Layer 5 of a small transformer language model trained on English Wikipedia (11 layers, counted from 0, width 64).
A neuron's activation on a vector x is SiLU(gate . x) times (in . x), where the dot is the dot product.

Input weights of the MLP neurons that the questions are about. A number n stands for (n - 500) times 0.0016.
n3 gate: 307 364 340 541 372 565 687 699 524 533 367 686 522 720 343 445 403 533 506 550 589 597 350 458 277 465 521 424 521 540 699 441 628 574 448 240 604 481 452 429 457 481 514 373 568 494 654 454 575 492 643 780 462 413 317 815 817 399 621 517 538 252 477 614
n11 gate: 847 327 495 263 383 656 475 511 443 423 434 636 635 663 438 356 519 680 310 570 545 385 309 547 540 343 579 210 691 356 509 557 481 648 561 424 537 372 541 316 709 540 644 440 410 505 460 438 270 585 663 249 289 413 463 550 660 537 537 473 267 593 725 452
n30 gate: 520 490 500 448 561 294 418 715 582 564 630 369 805 558 268 551 495 462 775 510 434 470 334 404 237 370 645 562 494 429 367 337 282 647 635 340 380 602 285 516 502 746 377 634 485 459 398 302 440 586 621 676 464 492 387 632 502 588 542 559 670 467 546 441
n40 gate: 444 390 650 457 715 566 444 728 635 347 609 541 455 732 568 512 416 385 457 289 450 589 541 437 772 756 596 429 529 598 226 287 655 593 600 286 601 371 545 435 284 656 357 272 676 652 557 560 246 479 691 516 341 369 396 648 655 414 320 528 448 367 416 559
n42 gate: 418 693 380 470 429 737 630 468 384 436 258 512 591 632 478 542 442 602 676 517 563 582 632 606 463 103 502 355 563 450 359 423 487 573 588 410 648 341 683 595 433 452 437 384 452 608 587 656 512 405 520 602 676 471 489 489 346 460 336 535 275 485 451 305
n44 gate: 792 518 368 168 526 382 334 409 247 381 280 754 437 630 587 640 481 442 746 512 480 416 442 233 495 440 449 377 565 494 584 582 680 495 703 515 552 529 223 463 435 418 604 409 378 487 367 710 478 480 283 457 480 365 486 456 373 629 316 622 378 270 660 484
n87 gate: 729 551 429 517 398 340 544 574 516 360 453 598 487 756 558 388 460 338 404 526 751 322 392 296 465 658 600 527 342 371 576 504 686 365 389 384 391 491 230 491 220 514 498 301 498 667 350 645 504 384 519 295 618 333 530 611 275 477 319 544 593 351 571 392
n91 gate: 382 626 211 267 410 395 514 415 526 369 805 622 558 318 529 340 506 584 513 459 612 554 201 532 600 501 484 521 367 385 469 367 611 601 628 562 619 549 556 404 502 492 252 501 336 722 494 519 414 591 468 489 396 354 601 510 410 433 632 643 663 256 544 876
n97 gate: 491 382 375 502 282 344 443 385 516 241 378 609 490 328 497 624 526 553 518 521 552 480 604 178 484 530 445 592 733 432 540 477 679 495 345 352 536 661 604 459 319 362 480 704 553 455 628 470 382 684 839 487 542 415 217 486 628 619 283 374 425 320 518 590
n98 gate: 657 544 466 297 553 365 695 597 565 477 554 799 732 639 375 329 652 338 497 605 600 511 521 476 432 378 826 414 416 541 659 719 588 499 621 236 583 415 173 776 724 570 705 375 498 537 518 332 511 383 498 454 560 678 398 705 501 460 407 503 328 423 554 387
n102 gate: 445 344 325 259 587 361 523 593 435 424 609 491 538 407 338 393 386 503 703 432 451 478 531 486 573 408 768 327 676 500 796 370 884 626 692 462 730 392 677 480 624 447 547 613 351 657 666 371 490 578 514 517 662 371 386 610 571 406 441 529 637 447 463 507
n120 gate: 542 443 385 523 562 590 661 484 491 640 507 519 471 487 400 600 747 275 604 330 516 557 490 511 534 678 552 441 216 400 638 429 479 469 574 390 680 510 562 626 482 470 481 379 401 559 593 493 641 695 289 573 267 483 460 474 344 426 567 534 293 544 596 432
n149 gate: 466 533 488 609 413 373 588 551 682 407 826 515 653 465 389 575 627 576 675 575 718 283 250 365 323 394 561 615 398 732 477 444 498 483 418 550 472 509 466 218 285 502 515 410 700 232 352 535 582 581 507 555 660 432 482 550 615 665 465 307 567 396 525 531
n150 gate: 639 220 270 409 479 227 392 434 425 506 713 814 906 567 485 238 354 484 459 497 516 547 477 592 559 576 509 521 690 587 597 578 631 591 421 379 777 412 428 654 488 387 579 358 465 572 287 391 525 400 483 463 427 372 505 466 444 638 775 465 257 302 506 557
n152 gate: 542 565 403 258 320 555 415 541 470 443 554 657 676 595 548 164 468 379 644 418 544 611 366 403 590 375 481 445 430 661 495 601 519 545 514 445 517 612 563 493 443 429 509 570 407 434 190 588 463 728 487 560 508 596 600 583 691 455 608 583 179 389 563 569
n158 gate: 514 596 258 518 410 564 479 572 367 471 409 529 358 484 481 383 532 393 233 249 667 392 494 521 362 376 453 304 571 236 433 616 518 489 449 413 321 300 559 445 561 435 567 542 291 464 504 533 573 411 570 644 547 686 300 435 503 222 466 509 685 363 541 595
n161 gate: 558 658 394 486 568 276 573 328 420 211 390 395 482 458 647 340 581 407 630 318 710 556 618 513 501 638 543 409 413 841 182 584 583 590 758 385 631 572 626 359 563 555 672 410 422 561 539 348 641 494 438 417 459 332 412 288 501 284 649 364 495 237 366 614
n186 gate: 498 459 367 482 410 609 464 471 461 509 623 419 451 320 441 581 387 408 772 463 524 463 505 106 393 466 469 357 379 614 642 490 495 364 650 341 721 552 346 499 395 411 618 414 601 710 188 331 562 678 609 588 590 492 383 444 509 545 208 611 446 497 853 618
n3 in: 564 546 581 290 538 582 456 414 423 417 500 513 587 512 256 537 355 617 415 336 511 400 471 617 597 301 821 600 504 455 466 484 479 827 373 296 551 524 496 423 536 633 379 625 419 578 792 652 547 387 563 260 513 478 402 407 680 457 523 610 393 462 578 500
n11 in: 556 517 453 394 502 603 475 494 539 584 474 459 540 571 392 649 562 640 499 416 572 452 460 573 424 333 661 591 356 577 515 525 665 557 532 394 359 296 423 468 580 495 661 279 717 515 365 557 324 440 663 409 521 305 551 564 572 345 366 349 493 737 655 484
n30 in: 711 452 526 363 628 592 380 598 458 503 679 617 609 448 694 490 599 613 337 740 443 581 527 643 333 450 567 372 558 602 576 638 288 554 507 417 409 609 153 433 601 657 343 590 445 490 467 330 626 644 394 622 512 444 586 386 486 424 579 491 657 420 652 529
n40 in: 446 477 423 574 473 537 430 460 404 473 537 268 369 463 574 518 705 469 399 416 286 555 327 561 390 581 564 454 538 639 418 514 207 499 574 497 405 382 522 288 596 524 419 754 560 535 384 499 326 630 525 588 505 229 648 720 589 609 537 300 655 462 513 484
n42 in: 470 386 455 525 418 557 680 561 444 695 689 464 422 410 459 563 706 519 537 537 518 642 583 660 258 681 500 442 368 492 470 577 439 527 470 605 440 339 375 586 528 603 556 407 769 516 633 529 382 439 299 386 283 425 616 634 439 637 475 515 436 580 397 409
n44 in: 390 520 512 532 465 502 480 487 456 352 529 608 402 599 486 411 335 426 520 319 512 378 477 552 477 453 659 699 637 666 458 445 433 591 679 634 532 170 421 397 441 341 366 229 685 391 585 553 631 583 575 565 502 493 618 386 329 587 683 540 357 497 509 541
n87 in: 259 341 405 494 636 365 403 705 518 531 484 314 345 463 478 659 500 519 611 422 755 446 410 443 489 546 332 324 532 436 388 586 463 643 521 335 439 742 477 388 517 626 450 593 330 521 659 680 666 673 587 544 604 644 253 441 393 663 677 451 283 523 540 388
n91 in: 428 445 597 554 526 373 558 612 403 621 464 518 689 616 577 616 451 448 384 505 716 325 682 470 718 475 440 401 605 435 427 671 397 307 461 411 546 269 656 300 743 497 560 535 334 385 275 483 671 556 594 403 545 445 483 357 458 308 401 511 378 325 438 203
n97 in: 426 477 644 392 656 649 334 633 314 660 554 561 584 452 746 472 465 573 625 613 711 294 508 555 502 593 469 387 754 513 706 591 648 593 529 517 383 640 457 572 523 683 627 523 644 509 502 429 377 554 444 354 466 182 484 621 210 362 529 545 545 512 470 410
n98 in: 535 566 610 567 533 511 544 483 492 650 695 536 518 338 516 511 457 516 505 525 492 414 625 567 569 347 394 437 579 643 585 361 526 767 535 542 396 504 523 549 686 596 583 606 323 810 711 674 427 557 541 527 536 346 389 369 476 533 650 651 506 333 188 579
n102 in: 326 624 321 357 506 631 482 552 711 646 582 554 666 504 514 452 497 358 460 639 609 668 446 498 359 386 714 388 438 635 415 410 394 584 502 384 529 375 540 554 522 474 455 369 381 335 227 483 617 487 533 409 376 578 401 280 402 595 369 266 465 364 510 358
n120 in: 544 416 603 522 405 471 724 347 531 429 680 505 425 382 464 243 468 614 278 629 378 313 653 578 478 483 667 482 423 527 571 336 600 507 656 448 731 413 513 403 557 414 592 471 668 593 666 523 677 460 545 706 618 567 476 530 683 632 643 322 497 619 530 575
n149 in: 544 570 601 472 544 255 385 554 447 430 539 504 467 406 511 412 584 391 814 456 623 655 455 713 570 452 450 595 402 613 577 443 527 694 567 562 565 479 375 703 494 579 653 553 461 484 703 601 583 516 600 765 640 205 380 619 504 822 554 581 561 560 452 397
n150 in: 358 559 414 411 394 485 631 648 472 586 451 439 566 464 481 543 483 387 361 664 463 535 190 565 448 418 363 332 346 500 566 165 407 486 524 534 501 536 448 475 477 398 478 593 471 460 669 242 546 655 610 558 464 481 562 763 554 498 299 602 522 680 476 773
n152 in: 652 292 444 594 633 572 561 395 529 343 573 328 556 611 426 520 427 829 678 542 378 522 548 551 601 318 433 471 405 581 505 247 494 640 314 486 660 311 544 481 524 488 550 556 423 472 432 548 419 563 272 356 698 492 513 282 496 560 383 672 535 559 314 305
n158 in: 481 583 582 524 475 387 634 398 370 616 514 408 507 565 318 568 467 407 622 622 626 503 833 508 435 286 419 623 567 770 250 442 513 424 622 327 499 670 401 247 474 512 437 695 612 493 464 562 602 653 460 537 553 523 502 434 650 577 554 560 404 505 481 464
n161 in: 507 558 414 517 363 551 682 420 688 337 435 406 288 406 636 245 436 483 385 381 602 652 383 365 519 497 600 361 477 592 665 685 601 715 367 478 491 732 530 921 630 456 306 520 702 402 331 433 387 564 426 431 536 522 460 460 554 586 473 553 619 588 369 341
n186 in: 493 285 432 643 474 548 395 618 428 297 494 542 351 310 401 414 512 474 636 536 700 662 446 529 533 483 591 562 363 439 436 458 542 445 480 547 415 517 501 775 529 533 576 542 305 564 618 566 380 433 287 405 519 523 613 669 581 429 571 474 969 424 417 242

Each question shows a token from some text and the vector x that enters the MLP there. A number n stands for (n - 500) times 0.009.

"at": 559 615 540 409 641 503 571 348 469 607 427 326 563 459 501 431 518 582 251 423 495 312 390 550 551 711 455 528 439 486 384 412 457 538 553 332 436 392 690 497 664 468 439 593 530 438 495 673 571 475 376 517 426 415 378 436 593 391 523 466 573 731 411 572
Which of these neurons fires most? n120

"ill": 446 472 449 421 925 380 394 520 382 363 417 574 494 433 469 510 410 462 478 407 538 326 421 503 597 437 431 507 504 445 404 482 521 578 583 563 560 485 446 540 424 292 388 556 552 568 474 611 641 512 529 654 421 442 556 402 365 687 503 636 483 610 475 489
Which of these neurons fires most? n44

" with": 480 523 462 475 574 479 418 394 414 678 501 452 569 485 492 545 500 499 535 556 287 469 315 455 619 237 607 623 459 505 376 429 522 271 442 659 549 359 633 610 492 531 682 689 608 589 326 531 627 436 579 483 573 572 445 501 456 455 390 649 601 580 594 426
Which neuron fires most, and how strongly? n87, at about 0.74

".": 498 472 523 388 526 349 431 504 374 718 467 416 592 371 366 523 677 579 461 725 539 565 476 622 485 484 529 591 741 507 598 563 488 395 445 497 517 590 791 426 595 379 478 501 610 463 427 554 521 622 524 526 550 545 547 529 323 692 642 569 405 651 439 344
The two highest activations, in order: n186, n3

"ay": 504 561 551 656 610 482 605 488 535 472 684 457 476 462 395 490 479 425 428 688 475 513 555 542 529 594 580 605 426 359 287 391 561 575 560 544 431 481 361 567 544 468 294 743 481 461 392 488 484 387 454 514 482 419 486 369 435 647 515 508 455 614 261 494
Which neuron fires most, and how strongly? n97, at about 0.41

" P": 379 486 546 539 557 583 387 490 399 531 467 487 475 533 493 569 561 592 454 659 453 488 498 387 487 548 510 437 517 508 494 568 492 549 511 462 449 537 494 487 524 442 572 634 489 464 362 434 532 446 207 532 582 558 502 466 419 537 593 478 461 857 613 619
Which of these neurons fires most? n98

"ord": 567 544 515 507 564 442 364 427 342 515 526 411 341 513 531 620 591 543 374 660 505 482 352 508 449 530 409 615 465 637 482 431 360 646 586 645 381 502 355 606 525 404 345 769 617 213 520 537 517 445 411 505 535 451 474 466 529 490 393 455 539 597 383 585
Which three neurons fire most, strongest first? n149, n30, n91

" C": 279 459 521 499 518 596 456 576 442 605 492 440 505 571 439 552 514 457 529 618 482 478 478 493 571 556 599 538 496 546 437 528 453 455 490 500 501 551 463 523 525 416 575 428 472 469 461 460 532 494 241 508 546 617 452 587 442 515 700 497 505 860 593 624
The two highest activations, in order: n120, n91

"4": 411 631 441 531 417 589 449 461 484 581 400 417 489 434 540 515 610 797 521 455 372 556 423 560 572 553 391 548 487 585 538 567 356 415 331 615 468 623 417 441 636 707 444 497 515 528 497 669 481 553 489 518 437 459 583 415 424 452 467 315 593 621 329 541
The two highest activations, in order: n120, n44

"ur": 301 489 517 418 680 496 551 458 592 467 643 489 473 471 502 417 460 355 617 459 440 605 559 367 297 423 416 636 470 524 592 394 283 487 579 493 472 579 575 594 463 455 477 623 286 301 407 565 582 466 492 339 521 673 501 516 531 577 481 344 535 339 466 406
Which neuron fires most, and how strongly? n152, at about 0.54

"e": 425 608 606 399 616 653 419 499 554 482 581 558 485 436 435 450 329 481 482 338 330 654 362 555 523 641 417 688 368 514 524 460 557 335 520 578 622 412 509 465 580 481 349 563 443 372 535 487 493 558 591 507 417 469 687 693 572 511 541 424 722 658 590 643
Which of these neurons fires most? n40

"i": 538 415 560 553 693 543 454 407 470 371 290 547 482 468 577 427 467 656 516 595 420 548 779 621 663 685 365 555 350 503 642 548 622 577 326 428 636 647 521 514 665 446 407 542 535 501 644 418 583 563 479 416 527 719 489 532 446 496 382 437 527 592 341 629
Which neuron fires most, and how strongly? n161, at about 0.79

"ub": 515 580 703 558 560 674 546 299 339 505 542 347 390 446 311 536 629 443 410 768 556 426 537 541 484 547 454 474 583 502 439 601 566 596 439 498 305 479 530 239 478 384 444 641 522 577 396 484 503 597 441 565 424 550 560 583 447 645 623 544 286 551 442 408
Which of these neurons fires most? n186

"c": 471 547 650 551 443 429 587 623 605 675 426 405 412 460 328 395 457 400 395 478 523 418 610 669 479 410 331 572 310 406 418 567 162 709 461 465 559 490 530 508 739 388 503 429 473 393 573 527 629 440 625 497 527 583 459 629 730 472 558 543 499 459 450 621
Which of these neurons fires most? n3

" O": 300 430 569 531 507 538 542 534 649 543 589 542 516 548 527 482 464 577 404 542 378 553 288 394 636 738 532 452 428 640 472 450 356 600 427 569 510 547 615 457 534 415 524 631 532 416 494 521 486 562 182 597 418 511 615 394 508 561 658 488 446 582 629 463
Which of these neurons fires most? n152

"n": 552 711 705 641 402 453 488 423 507 470 529 587 411 465 607 358 489 397 380 670 624 507 515 570 613 560 560 452 252 533 360 488 584 374 576 508 421 485 417 533 658 356 406 776 545 471 561 489 434 487 396 490 463 492 528 460 524 426 561 418 482 693 548 523
Which of these neurons fires most? n161

" S": 191 435 434 442 452 486 507 562 412 543 442 270 494 498 509 548 434 503 565 610 518 502 405 394 677 542 525 548 399 507 456 522 448 455 453 447 477 421 449 523 498 401 521 491 431 439 437 436 582 390 308 510 505 589 578 526 406 489 592 504 535 738 674 522
Which three neurons fire most, strongest first? n186, n98, n3

" ": 316 472 465 495 474 524 175 494 536 432 427 438 405 455 500 482 490 472 478 536 547 584 526 519 557 421 563 550 476 501 481 568 552 361 506 563 700 333 510 555 527 573 675 633 509 543 664 560 536 533 485 515 461 511 571 459 508 412 704 571 498 775 364 495
Which of these neurons fires most? n30

" also": 515 488 695 545 761 522 488 507 799 533 445 275 379 429 595 603 431 548 503 561 472 500 476 598 523 418 606 592 474 490 587 532 533 566 393 571 373 370 444 444 519 586 464 526 576 472 650 437 259 472 657 637 443 647 325 231 495 605 413 558 511 599 466 584
Which neuron fires most, and how strongly? n186, at about 0.54

" of": 488 558 574 553 597 574 495 447 529 595 649 574 482 463 552 641 607 611 445 590 466 445 622 521 566 286 598 362 399 480 404 338 511 673 378 660 506 536 644 602 489 480 452 786 580 306 499 477 481 453 424 514 539 529 509 642 426 482 379 620 637 673 556 463
Which neuron fires most, and how strongly? n42, at about 0.69

" p": 364 476 467 439 449 495 331 511 277 677 541 534 504 522 524 555 613 602 434 689 442 453 386 456 454 517 607 573 516 611 528 558 515 613 531 452 461 422 581 507 514 525 598 629 512 436 409 517 544 446 325 488 585 567 595 484 394 598 617 499 532 815 606 663
Which of these neurons fires most? n150

" |": 554 541 559 588 539 459 375 556 465 504 582 518 487 503 600 490 370 393 520 469 443 492 420 440 331 493 353 739 517 371 554 419 447 600 328 577 591 555 544 420 511 603 504 591 357 592 422 517 551 386 637 492 392 652 554 559 390 470 533 576 326 724 593 250
The two highest activations, in order: n87, n40

"ar": 503 603 563 550 550 448 261 569 296 561 450 391 461 507 465 523 546 546 573 488 526 576 341 498 453 675 740 497 478 437 486 591 239 438 333 595 455 611 552 571 540 497 417 660 579 336 322 691 434 518 442 585 440 408 754 632 496 636 539 489 527 457 522 645
Which neuron fires most, and how strongly? n30, at about 2.3

"u": 320 331 656 341 504 418 491 551 343 537 410 568 384 585 726 479 454 487 554 615 409 448 854 609 468 603 451 577 387 482 588 430 470 393 340 449 690 529 613 523 606 381 475 664 406 564 322 531 455 525 394 481 431 628 592 422 391 516 474 552 594 479 531 512
Which of these neurons fires most? n11

"oc": 450 456 449 364 467 350 604 539 655 672 586 487 546 553 640 432 483 610 670 637 601 412 499 663 704 724 499 746 511 425 299 662 477 573 337 517 499 544 429 434 688 452 544 512 504 559 456 658 505 503 357 410 488 572 526 507 563 476 693 326 531 450 429 476
Which of these neurons fires most? n91

" a": 355 396 533 540 635 485 460 486 544 549 520 413 578 428 576 424 446 635 531 650 395 734 422 301 540 415 523 449 422 367 536 312 423 457 610 591 403 330 618 424 474 507 575 522 523 432 609 567 501 532 418 490 532 779 685 332 479 364 601 515 437 615 664 529
Which three neurons fire most, strongest first? n149, n161, n97

"r": 399 499 598 494 543 356 624 332 761 686 477 551 409 660 442 290 477 509 483 448 470 439 469 452 416 535 522 466 372 444 411 542 515 403 433 552 602 490 464 373 508 340 514 526 582 241 582 536 606 402 495 469 486 556 439 685 512 474 691 429 766 490 347 389
Which of these neurons fires most? n97

" k": 368 396 527 479 410 416 313 483 520 559 548 521 511 293 463 492 466 477 535 749 486 562 635 406 451 372 728 586 362 524 544 523 487 482 360 452 429 381 474 531 604 422 576 500 430 506 375 479 515 458 405 525 574 559 393 416 456 607 506 441 618 759 635 544
Which of these neurons fires most? n186

" g": 330 464 473 521 412 549 310 524 404 608 567 345 539 454 449 543 543 511 548 596 365 631 316 512 488 497 600 591 447 505 642 574 555 363 485 428 413 371 442 470 583 418 613 420 476 360 447 549 512 475 382 489 586 596 456 385 506 605 614 384 432 789 541 660
Which neuron fires most, and how strongly? n91, at about 0.44

"res": 428 361 562 533 520 518 687 487 453 774 527 288 455 559 322 617 386 469 381 579 678 536 559 608 520 594 384 534 662 377 412 424 396 399 289 486 447 412 386 303 514 427 672 491 436 504 515 387 523 518 484 496 442 750 647 525 647 542 596 372 600 488 492 601
Which of these neurons fires most? n158

"ated": 542 768 550 567 495 592 583 457 465 692 646 338 470 627 472 538 486 466 404 662 600 460 656 475 626 424 489 531 358 474 439 500 313 435 691 541 433 446 572 532 519 697 464 543 557 377 565 491 604 433 570 535 455 718 451 538 519 596 471 617 653 663 347 553
Which of these neurons fires most? n158

"o": 447 435 536 454 699 532 426 413 536 425 696 571 592 459 563 535 440 657 368 673 407 570 671 541 496 655 376 632 477 538 483 536 514 574 433 458 527 590 538 546 426 347 404 656 584 486 597 388 438 599 399 283 345 713 629 363 624 473 417 524 595 545 472 450
Which neuron fires most, and how strongly? n149, at about 0.91

" N": 273 575 516 468 507 475 510 559 473 552 469 439 559 506 572 598 459 406 528 584 481 470 525 421 642 480 518 574 469 469 467 433 563 466 421 541 536 470 360 531 587 433 525 544 524 533 517 395 516 475 209 618 525 550 478 477 498 481 563 503 486 823 658 555
Which of these neurons fires most? n120

"am": 356 466 613 462 781 430 546 500 363 413 559 385 476 493 367 375 508 306 383 464 530 463 763 430 564 378 518 582 278 530 711 488 586 613 469 742 504 529 597 616 540 388 566 544 518 385 477 477 549 375 484 590 420 553 445 454 507 388 615 391 642 480 409 506
The two highest activations, in order: n161, n120

"ag": 603 385 498 560 569 505 351 549 495 592 470 643 257 444 470 500 391 449 391 607 473 300 366 398 446 654 433 444 315 507 492 492 601 370 574 527 537 500 499 371 467 326 460 449 526 200 573 745 542 423 433 557 303 482 509 460 597 440 643 461 467 543 552 554
Which of these neurons fires most? n44

"le": 347 625 471 616 545 550 512 464 523 567 607 631 637 596 593 604 678 586 635 670 633 558 805 609 485 457 324 630 437 592 525 465 437 424 467 601 520 446 627 518 562 547 475 665 622 525 469 403 350 408 580 518 446 455 612 550 633 438 678 417 426 518 370 486
Which of these neurons fires most? n42

"Z": 423 536 526 347 470 606 487 574 486 516 420 506 441 400 589 460 449 421 565 605 507 434 403 347 756 614 463 426 552 499 616 564 515 435 394 509 521 481 306 532 445 373 479 592 464 407 369 457 546 524 199 521 605 557 530 322 480 442 572 465 590 739 572 525
Which of these neurons fires most? n186

"ical": 636 693 425 554 613 563 495 462 632 587 616 582 483 544 453 430 653 481 644 697 462 526 592 532 674 408 597 580 619 376 481 585 490 518 554 545 422 447 600 510 456 623 455 621 585 264 655 533 429 442 443 423 493 506 520 683 514 614 620 565 500 602 273 414
Which of these neurons fires most? n98

"h": 446 421 569 489 574 560 549 489 515 423 619 453 514 330 416 332 458 516 567 520 387 374 596 538 645 406 484 379 563 379 634 533 482 447 436 350 422 618 488 597 579 257 502 436 510 438 579 578 427 536 502 517 355 491 533 531 658 731 537 511 496 757 573 376
Which of these neurons fires most? n120

"g": 422 522 458 672 538 560 354 350 579 556 474 408 299 573 403 585 376 544 445 482 456 453 606 573 400 370 191 602 231 462 550 446 377 519 542 441 353 532 546 373 673 370 528 536 517 368 547 551 453 555 435 295 404 414 403 440 625 633 612 495 428 453 383 538
Which of these neurons fires most? n30